Layer 6 of a small transformer language model trained on English Wikipedia (24 layers, counted from 0, width 64).
Take only the direct path to the model's output, skipping the later layers: a vector added to the residual stream pushes a token's score in proportion to its dot product with that token's output vector.

Output vectors of the tokens that the questions are about. A number n stands for (n - 500) times 0.0036.
"ound": 329 419 559 676 428 618 392 555 457 460 579 554 442 476 447 191 566 531 320 379 296 352 602 455 495 650 496 512 388 161 304 718 483 310 361 316 621 583 618 623 527 784 373 611 576 580 479 406 567 389 545 414 621 538 588 901 208 445 708 579 399 545 657 464
"ance": 295 376 500 512 678 637 699 281 500 539 856 542 600 461 623 449 608 513 385 500 333 487 505 360 749 836 764 384 449 628 404 584 261 476 725 505 592 491 513 566 786 561 573 740 411 474 279 700 447 467 529 319 301 505 444 709 315 448 395 437 517 36 516 387
"]": 153 378 489 576 495 304 660 510 427 176 617 424 490 334 599 356 421 389 706 584 423 667 627 575 446 554 585 349 477 484 426 668 370 634 789 638 607 658 515 511 866 658 325 361 289 370 816 218 80 738 671 675 531 799 880 569 88 582 198 591 432 292 552 509
"ilm": 560 303 492 197 339 341 515 380 429 546 356 359 634 427 518 532 753 541 405 380 314 545 804 461 678 708 445 496 412 472 496 488 378 330 488 389 505 686 727 740 581 539 400 422 511 545 452 516 523 451 702 569 446 520 564 731 284 358 331 626 468 318 780 396
" time": 415 322 336 320 299 513 490 812 461 562 653 400 555 555 500 558 496 396 724 497 601 337 508 512 706 559 616 548 459 594 739 782 519 405 377 443 581 696 453 609 683 636 606 513 500 530 519 557 466 428 623 447 386 708 696 725 474 601 348 521 553 555 565 455
" =": 410 622 500 443 489 601 535 588 446 527 419 433 503 630 599 419 351 559 626 531 384 605 332 428 438 388 715 452 455 519 562 725 324 373 662 439 370 810 746 371 630 605 524 493 497 461 429 557 364 367 308 692 590 530 575 496 326 477 306 654 440 213 536 658
"\n\n": 456 714 511 321 469 533 476 386 554 701 569 460 531 549 433 341 411 462 447 323 347 603 541 461 476 595 593 518 529 403 381 537 258 477 633 492 453 587 423 634 322 496 635 383 393 220 341 684 659 354 424 734 578 441 434 367 649 437 360 648 706 435 554 374
"ff": 650 240 463 721 245 520 740 606 486 438 427 718 597 586 488 500 341 606 533 587 171 682 769 762 545 423 602 604 479 518 544 377 287 608 573 249 721 599 562 390 500 554 467 371 434 460 628 658 547 750 533 692 123 573 723 766 417 666 531 561 686 330 587 348
"iam": 326 601 543 656 496 341 500 271 461 386 606 486 687 294 902 343 682 539 548 684 427 377 510 565 563 730 408 341 478 238 440 613 539 447 741 202 505 544 667 614 672 541 491 662 636 383 420 375 457 586 682 458 468 613 491 435 624 590 202 736 446 108 332 298
"uring": 448 412 418 213 336 403 557 187 242 460 567 424 628 638 635 411 436 629 500 418 631 326 471 337 659 452 644 453 408 316 341 519 296 352 721 559 649 649 857 602 531 356 447 572 652 477 327 179 402 403 749 298 417 782 868 490 437 403 519 873 598 477 525 410
"we": 280 485 423 500 291 295 332 518 207 390 401 562 535 373 435 363 650 545 358 383 574 652 549 454 542 324 551 243 535 248 477 783 81 677 356 427 528 419 753 737 635 474 584 369 574 262 760 568 369 524 513 393 408 534 596 729 490 679 519 532 623 359 554 93
"ional": 338 545 381 286 533 223 555 183 510 402 514 348 759 472 402 31 649 395 515 674 360 578 515 621 620 397 668 358 454 321 567 564 167 313 530 595 466 481 706 629 706 325 604 313 634 524 693 645 494 385 752 535 196 712 765 615 485 391 227 686 413 481 479 386
"erman": 626 388 534 236 404 281 449 449 153 349 452 454 586 566 696 542 827 563 612 354 555 516 608 491 725 538 763 525 449 496 508 585 474 291 653 397 607 369 665 380 265 354 892 496 554 520 615 478 346 487 682 621 500 597 559 581 449 615 273 552 553 483 574 275
" cent": 393 578 319 281 291 596 390 560 452 526 557 320 579 447 383 479 393 503 707 622 522 434 500 451 663 457 628 530 478 395 548 570 452 346 577 406 624 621 447 451 394 820 480 508 614 449 574 565 410 484 676 475 524 592 421 598 432 574 506 565 486 617 441 453
"r": 795 528 523 505 622 797 425 536 278 496 453 554 683 628 511 317 617 435 440 331 454 377 476 347 552 465 398 269 524 630 508 589 694 472 469 599 787 518 599 830 673 450 500 579 394 519 438 421 345 472 678 333 661 465 418 545 555 406 712 392 586 363 378 570
"usic": 423 357 524 549 229 168 638 378 520 307 568 543 688 508 566 486 704 554 505 351 443 509 579 639 446 693 429 529 444 588 297 510 188 301 650 303 595 723 760 720 808 693 522 316 644 283 612 411 516 633 261 734 365 563 413 335 446 339 203 721 328 509 475 297
"z": 721 515 529 637 490 500 599 269 247 564 453 454 467 491 487 363 530 560 423 545 458 660 482 771 508 422 629 607 536 543 566 382 589 577 504 577 537 500 471 489 327 423 648 516 458 589 378 438 528 755 288 330 252 468 618 470 384 778 577 612 510 384 391 365
"ina": 619 588 473 538 487 478 598 289 628 451 625 420 377 492 464 435 833 707 429 575 260 423 368 613 467 748 558 401 535 517 500 693 621 370 530 619 439 528 648 644 515 496 497 550 389 577 507 331 322 534 548 467 346 460 381 327 554 557 435 644 432 380 488 440
"che": 388 465 452 615 463 611 520 343 308 699 346 448 432 536 480 195 547 532 500 547 423 572 460 918 543 359 420 385 484 234 176 577 392 761 578 324 435 378 445 565 323 454 662 435 594 259 457 298 466 316 535 427 471 586 732 601 448 683 571 692 282 327 421 600

Output weights of attention head 0. The head adds the sum of these rows, row i times number i of z. A number n stands for (n - 500) times 0.0011.
o0: 414 512 417 556 445 497 360 599 622 318 591 713 540 394 483 735 458 351 539 224 507 467 600 433 248 478 147 553 303 409 580 485 449 331 633 614 671 480 678 412 494 394 375 387 468 589 712 544 546 495 650 665 569 557 522 426 368 626 670 604 334 511 266 629
o1: 307 660 232 209 489 364 461 496 616 562 460 457 647 451 528 387 563 327 310 533 501 545 609 483 495 447 661 684 365 579 707 534 415 306 525 429 768 545 345 742 478 402 270 614 405 465 601 537 567 488 745 550 463 644 744 640 498 350 570 521 681 486 529 627
o2: 479 514 631 601 438 476 466 412 510 532 381 441 520 631 510 649 499 267 417 526 343 600 463 495 610 457 521 608 541 524 407 663 416 342 504 568 725 637 610 293 535 552 393 530 467 495 204 488 450 494 356 431 537 611 606 542 366 708 558 477 614 459 565 489
o3: 718 498 333 200 511 299 567 432 485 599 562 352 330 311 292 461 685 709 362 575 519 516 597 625 468 590 558 492 522 500 461 570 729 409 375 626 407 459 268 534 568 367 500 651 557 461 517 374 509 682 655 568 609 535 597 477 565 555 517 400 746 383 328 748
o4: 639 473 603 844 603 649 248 612 545 449 548 404 365 428 207 571 285 420 481 638 456 539 381 471 675 321 527 278 382 445 513 817 433 315 582 475 434 617 346 518 363 763 680 275 547 336 644 561 760 423 569 427 715 681 719 574 722 476 622 378 569 407 286 432
o5: 419 741 390 544 656 342 359 406 526 210 475 537 284 301 682 638 391 600 712 367 493 614 324 487 449 615 259 488 265 640 530 549 590 540 664 650 548 505 645 431 517 455 207 413 472 279 504 593 335 452 351 553 220 467 306 392 518 321 568 649 423 407 410 365
o6: 469 628 440 622 593 534 563 341 347 380 584 378 503 473 570 160 598 547 722 592 393 767 521 586 536 586 625 540 525 602 321 744 715 325 469 432 636 616 570 502 673 535 600 682 656 554 244 622 542 422 521 461 489 502 241 522 578 644 407 263 281 533 468 482
o7: 437 984 439 599 554 687 387 589 650 795 594 396 616 308 585 269 556 716 469 486 447 497 428 535 472 402 673 422 167 377 495 510 505 428 378 508 303 483 588 304 553 629 795 725 550 657 459 835 483 371 572 631 537 361 411 152 637 618 558 474 631 367 719 660
o8: 371 441 364 401 287 452 529 426 449 232 561 382 502 323 516 342 633 432 585 515 383 450 481 440 425 612 18 421 600 687 591 436 629 498 478 257 239 511 494 622 406 396 451 559 386 788 530 580 619 583 503 354 598 439 389 462 658 536 358 583 415 466 389 563
o9: 433 605 482 576 461 468 441 466 230 385 475 577 453 543 555 346 514 792 423 427 379 619 214 729 438 496 627 349 549 464 395 598 668 542 693 485 604 491 277 492 489 410 617 423 559 401 588 598 545 293 860 821 382 390 285 337 397 458 233 278 290 592 377 398
o10: 627 532 512 577 602 511 456 566 672 579 561 565 469 580 553 639 640 458 399 546 377 385 213 748 389 533 509 522 491 505 544 366 479 463 584 540 540 487 306 255 589 440 493 555 404 642 826 515 560 510 580 724 539 522 543 376 572 743 522 368 364 342 318 515
o11: 758 325 656 669 677 497 531 649 494 413 639 621 393 73 587 541 329 757 313 516 423 702 511 571 822 585 421 416 444 404 567 414 437 631 742 349 392 380 383 481 473 376 782 563 430 382 349 480 868 613 419 697 607 507 478 429 516 555 237 421 607 333 613 479
o12: 504 361 386 564 478 395 546 496 596 631 695 639 525 323 318 121 586 338 754 269 525 381 317 253 383 525 366 614 355 594 397 715 626 553 494 505 425 683 758 528 347 599 498 428 306 445 523 391 288 336 219 359 769 622 377 716 300 471 500 732 474 574 512 489
o13: 502 443 380 589 492 530 525 392 570 537 383 660 622 741 615 822 519 406 479 688 379 304 496 402 753 633 258 597 609 644 642 284 425 502 570 668 391 596 587 669 686 579 361 694 630 763 331 730 611 545 377 539 395 541 853 447 658 470 702 427 488 362 498 407
o14: 470 329 358 445 350 775 362 725 444 579 451 226 361 589 211 545 579 737 493 520 578 562 808 253 479 513 452 542 197 610 470 560 731 575 340 689 358 526 367 512 756 556 528 615 545 609 592 281 675 508 594 517 557 746 363 615 460 435 305 404 428 661 357 467
o15: 272 506 615 531 525 505 352 329 439 449 467 483 580 399 341 420 502 356 568 479 395 627 361 417 347 256 508 704 439 577 467 458 446 520 481 643 735 653 583 405 201 514 183 399 729 407 464 417 346 363 719 493 687 651 504 651 525 540 523 505 491 542 685 581
o16: 264 540 535 675 467 795 587 566 540 471 509 555 577 582 419 288 407 710 674 389 504 585 738 468 543 581 437 374 268 584 436 528 572 612 598 544 551 674 553 567 636 566 431 482 663 637 470 573 340 450 693 436 527 507 314 417 527 485 699 529 464 371 762 436
o17: 591 682 525 675 495 367 471 441 285 395 785 590 699 453 375 319 681 389 559 475 396 448 684 596 517 527 473 699 454 439 443 803 438 395 416 475 582 468 478 637 519 470 659 466 700 464 332 550 457 440 545 542 442 337 546 410 648 460 551 426 570 617 412 574
o18: 326 505 290 664 351 566 578 532 573 666 486 589 672 725 627 376 521 435 541 346 532 431 378 514 515 678 557 344 478 606 563 572 524 592 439 469 507 471 561 650 644 468 571 646 436 594 719 575 583 566 454 607 308 344 554 525 635 384 358 472 244 493 427 328
o19: 582 609 450 354 304 516 357 609 354 608 298 494 432 606 555 674 464 621 511 739 648 428 410 396 309 348 475 493 616 508 428 643 670 363 510 725 246 531 665 627 595 369 544 468 655 421 353 528 720 424 547 528 607 362 689 526 693 507 337 344 561 495 161 683
o20: 566 213 293 605 314 467 558 488 377 447 617 683 748 418 399 841 659 546 377 482 530 485 399 423 665 443 308 388 363 415 715 557 269 600 556 543 672 537 515 529 516 77 382 574 405 167 446 520 540 539 465 585 488 393 728 694 517 370 445 464 616 338 549 627
o21: 588 559 467 453 368 603 667 572 540 610 591 677 639 621 428 577 322 404 301 800 480 554 180 493 248 618 617 551 821 329 348 600 199 405 613 281 461 660 440 548 625 340 481 405 423 642 444 420 642 346 369 353 671 559 301 621 517 714 533 661 493 369 530 476
o22: 488 628 668 599 468 477 654 450 269 290 518 724 600 542 433 401 621 553 401 576 264 480 409 530 501 582 615 598 466 576 366 479 657 738 511 722 628 573 214 253 738 243 414 290 576 537 503 522 335 547 525 581 595 302 561 573 593 439 378 535 559 362 333 353
o23: 475 538 596 244 630 539 626 550 682 523 426 518 544 475 616 345 487 642 758 514 472 369 615 239 511 455 444 608 279 747 594 468 721 677 771 480 548 648 437 666 674 297 397 191 487 455 406 684 601 238 755 434 660 508 631 572 528 369 483 457 607 395 414 684
o24: 669 243 339 659 587 541 631 617 471 465 286 581 362 554 808 333 612 667 432 686 696 681 684 490 546 516 632 532 494 577 674 389 610 677 747 694 555 466 603 379 763 292 414 556 482 497 440 360 202 724 344 299 621 626 686 752 604 349 547 574 451 290 331 453
o25: 318 516 670 271 286 630 510 554 269 467 466 260 500 363 657 678 539 267 417 664 365 664 542 515 599 395 371 468 467 361 567 410 306 387 441 501 639 248 183 464 573 671 587 648 468 335 799 664 607 349 453 501 473 461 437 443 472 440 545 627 515 556 540 548
o26: 519 546 371 393 485 597 499 453 470 294 512 562 472 380 641 435 338 481 321 935 648 478 404 357 702 395 583 525 423 536 401 327 618 407 584 405 389 614 553 489 549 598 661 487 288 536 430 675 368 391 127 615 495 508 458 611 471 313 640 496 581 438 643 415
o27: 594 144 690 519 428 794 551 398 470 710 631 549 366 498 524 557 470 527 609 502 473 559 630 353 392 722 433 483 614 628 579 270 514 441 462 554 596 558 637 442 655 493 660 361 715 434 655 214 452 429 483 535 471 366 498 336 579 618 725 493 568 424 245 892
o28: 648 591 776 524 436 387 547 577 477 644 547 556 504 181 529 390 363 412 493 518 633 692 384 531 526 675 578 449 777 493 532 802 299 655 525 526 548 336 445 330 273 393 681 394 543 604 329 283 519 461 324 714 595 613 569 314 901 500 695 637 590 472 696 566
o29: 448 368 330 633 595 494 621 137 721 588 575 605 834 486 351 769 607 403 506 507 246 590 363 280 537 706 441 608 466 521 613 477 468 674 267 603 760 577 552 772 365 403 595 322 807 301 595 684 589 545 608 603 277 492 562 446 582 393 353 534 660 637 701 398
o30: 282 573 508 329 476 573 684 581 572 452 215 584 531 351 637 451 371 424 565 587 846 650 529 444 470 614 544 435 849 358 388 502 676 420 383 589 470 395 594 656 384 569 516 607 483 693 625 562 594 737 413 543 581 513 352 493 447 528 568 715 433 571 788 399
o31: 625 668 645 637 712 722 182 691 689 563 365 250 503 609 514 694 608 476 565 801 699 438 226 438 444 259 470 540 450 643 735 662 420 622 550 382 424 630 499 517 384 376 342 434 517 588 554 521 677 296 575 519 491 561 359 492 815 560 421 283 422 547 653 561

Each question shows a token from some text and the vector z that the head gathered there. A number n stands for (n - 500) times 0.0052.

" ": 684 523 344 498 558 642 455 532 552 662 620 384 389 558 681 415 596 482 679 588 392 255 484 747 397 521 255 513 342 596 406 633
Pushed down most: "z"

" by": 446 498 459 494 572 481 439 501 472 482 445 528 534 399 537 573 455 516 423 509 516 502 539 436 546 512 491 381 593 482 493 505
Pushed up most: "we"

" Pr": 426 378 520 459 428 553 531 615 630 501 543 682 543 498 289 470 491 447 433 445 523 631 621 557 508 486 633 410 645 428 518 555
Pushed up most: "iam"

" R": 455 385 467 546 549 502 514 446 560 390 417 617 553 542 608 481 498 454 464 564 569 530 479 477 601 404 487 492 566 523 552 543
Pushed down most: "ional"

"ion": 513 604 477 476 373 573 460 519 570 368 483 369 582 583 496 600 463 489 503 445 508 369 522 619 517 564 491 390 501 663 555 525
Pushed down most: "che"

"ok": 350 450 563 577 361 607 435 488 449 426 358 494 520 462 503 563 429 331 316 589 576 518 411 476 514 487 637 513 385 472 499 437
Which two tokens does it push up most, strongest first? "uring", "ilm"

"or": 441 494 493 449 332 722 537 564 470 372 596 563 528 696 451 317 414 415 584 473 573 379 451 502 799 327 673 356 322 384 368 653
Pushed up most: "ance"

" B": 528 395 504 457 549 454 387 407 526 418 564 525 538 612 478 380 445 503 569 535 547 540 585 471 572 496 485 544 594 455 532 454
Which three tokens does it push up most, strongest first? "ff", "z", "usic"

" A": 545 429 472 618 444 561 413 372 467 436 474 574 607 355 507 493 446 474 369 483 537 512 492 557 558 439 384 657 583 463 440 432
Which two tokens does it push up most, strongest first? "]", "uring"

"t": 492 531 498 575 406 424 251 479 516 531 501 446 613 416 400 401 415 590 569 461 544 559 558 279 325 596 432 384 721 442 573 270
Pushed down most: "r"

"le": 514 560 418 606 447 583 517 616 571 665 715 462 534 574 511 435 443 429 575 545 438 570 544 511 545 287 570 391 435 516 376 598
Pushed up most: "ina"

" only": 466 492 478 578 637 296 459 685 624 269 376 589 629 435 544 496 480 548 324 533 478 572 376 445 507 541 573 528 609 492 570 462
Pushed up most: "ound"

" Un": 459 547 446 480 360 548 463 414 574 386 395 435 545 595 554 587 520 501 510 498 608 402 555 664 548 480 515 486 487 666 475 545
Pushed up most: "ilm"

" (": 474 506 532 461 644 523 404 378 448 374 420 451 525 544 603 592 504 404 398 465 463 401 459 552 514 528 550 542 496 537 540 560
Pushed down most: "iam"

"ce": 403 697 469 584 623 267 418 457 518 273 363 396 421 590 697 418 466 489 534 664 388 476 243 504 556 623 484 489 508 364 597 570
Pushed down most: "usic"

"ing": 464 399 543 432 428 549 391 317 474 509 613 515 579 549 410 420 375 401 610 443 575 488 530 430 548 534 414 476 492 556 495 477
Pushed down most: " cent"

"k": 646 472 547 510 501 623 407 491 394 629 646 459 559 411 408 633 520 372 507 422 608 471 453 349 363 492 405 318 542 404 512 468
Pushed up most: "]"

"3": 366 673 476 529 633 409 556 432 415 542 355 452 414 583 697 509 488 622 491 706 533 411 502 706 608 533 553 467 352 561 322 618
Pushed up most: " time"

"u": 533 405 606 540 409 487 402 410 464 417 557 489 514 602 446 516 500 426 490 452 598 470 633 535 469 553 405 630 552 539 560 376
Which two tokens does it push up most, strongest first? "ff", "]"

"ent": 452 404 521 376 340 584 366 451 466 463 408 413 475 632 455 466 526 496 578 450 517 398 527 442 393 549 567 570 534 625 546 376
Pushed up most: "usic"

" M": 557 439 585 370 482 553 553 475 575 580 542 575 513 540 318 531 419 502 601 484 552 552 523 376 380 496 507 402 595 514 566 480
Pushed down most: "r"

" |": 608 460 469 470 612 633 374 428 407 469 533 376 590 374 531 529 475 386 496 562 408 482 378 411 459 478 549 498 629 330 654 652
Pushed down most: "ance"

"W": 550 456 336 522 554 403 498 506 573 438 491 347 758 480 848 545 652 442 599 602 420 556 510 707 557 330 408 598 392 449 396 626
Which three tokens does it push up most, strongest first? "r", " time", "ound"

" for": 400 604 522 474 551 407 436 506 385 329 396 516 567 509 577 506 488 501 503 456 562 422 441 520 572 557 564 382 531 552 524 514
Pushed down most: "ina"

"ay": 578 481 516 482 457 375 294 408 405 426 506 455 541 474 432 443 493 524 568 479 693 556 492 459 447 582 271 666 501 661 513 275
Pushed down most: " ="

".": 566 432 521 571 468 590 382 447 453 415 478 534 601 381 451 480 466 469 391 501 606 515 473 474 543 509 472 538 608 427 525 451
Pushed up most: "]"

" had": 443 508 472 555 608 458 428 481 495 460 461 593 507 476 516 494 399 513 433 523 566 443 433 454 520 495 447 428 523 522 408 513
Pushed up most: "we"

" W": 493 349 464 437 563 600 393 583 455 429 474 675 591 485 442 446 425 452 418 533 484 471 505 532 465 491 660 447 669 525 605 532
Which three tokens does it push up most, strongest first? "\n\n", " =", "z"

"areer": 448 521 503 531 594 507 418 528 481 447 495 517 476 540 517 481 455 464 491 526 520 430 461 451 530 471 501 407 511 522 498 535
Pushed down most: "usic"

"i": 435 396 548 396 489 594 448 482 498 499 547 535 479 517 385 429 340 445 502 601 499 595 611 496 595 467 572 384 588 380 520 621
Which three tokens does it push up most, strongest first? " =", "z", "iam"

"ad": 473 576 507 455 246 534 574 484 548 617 496 355 434 498 423 575 431 559 573 479 447 453 595 418 507 587 473 437 504 400 572 470
Pushed down most: " time"

" sh": 491 455 498 496 593 535 413 435 502 434 553 586 493 573 494 429 415 482 469 520 601 518 537 502 564 445 527 431 491 523 414 596
Pushed up most: "ff"

" and": 492 426 466 487 581 445 401 469 500 570 528 542 397 374 443 499 469 472 484 520 532 518 520 377 494 449 428 457 606 418 519 568
Pushed up most: "che"

" St": 440 406 504 469 421 633 476 524 498 470 592 533 583 602 425 446 432 457 554 444 475 469 646 467 615 349 566 394 589 536 515 521
Pushed down most: " cent"

"5": 541 439 442 419 583 567 485 591 459 478 431 514 532 456 593 562 645 435 460 404 422 371 333 571 440 485 428 555 510 523 486 607
Which two tokens does it push up most, strongest first? " cent", "ound"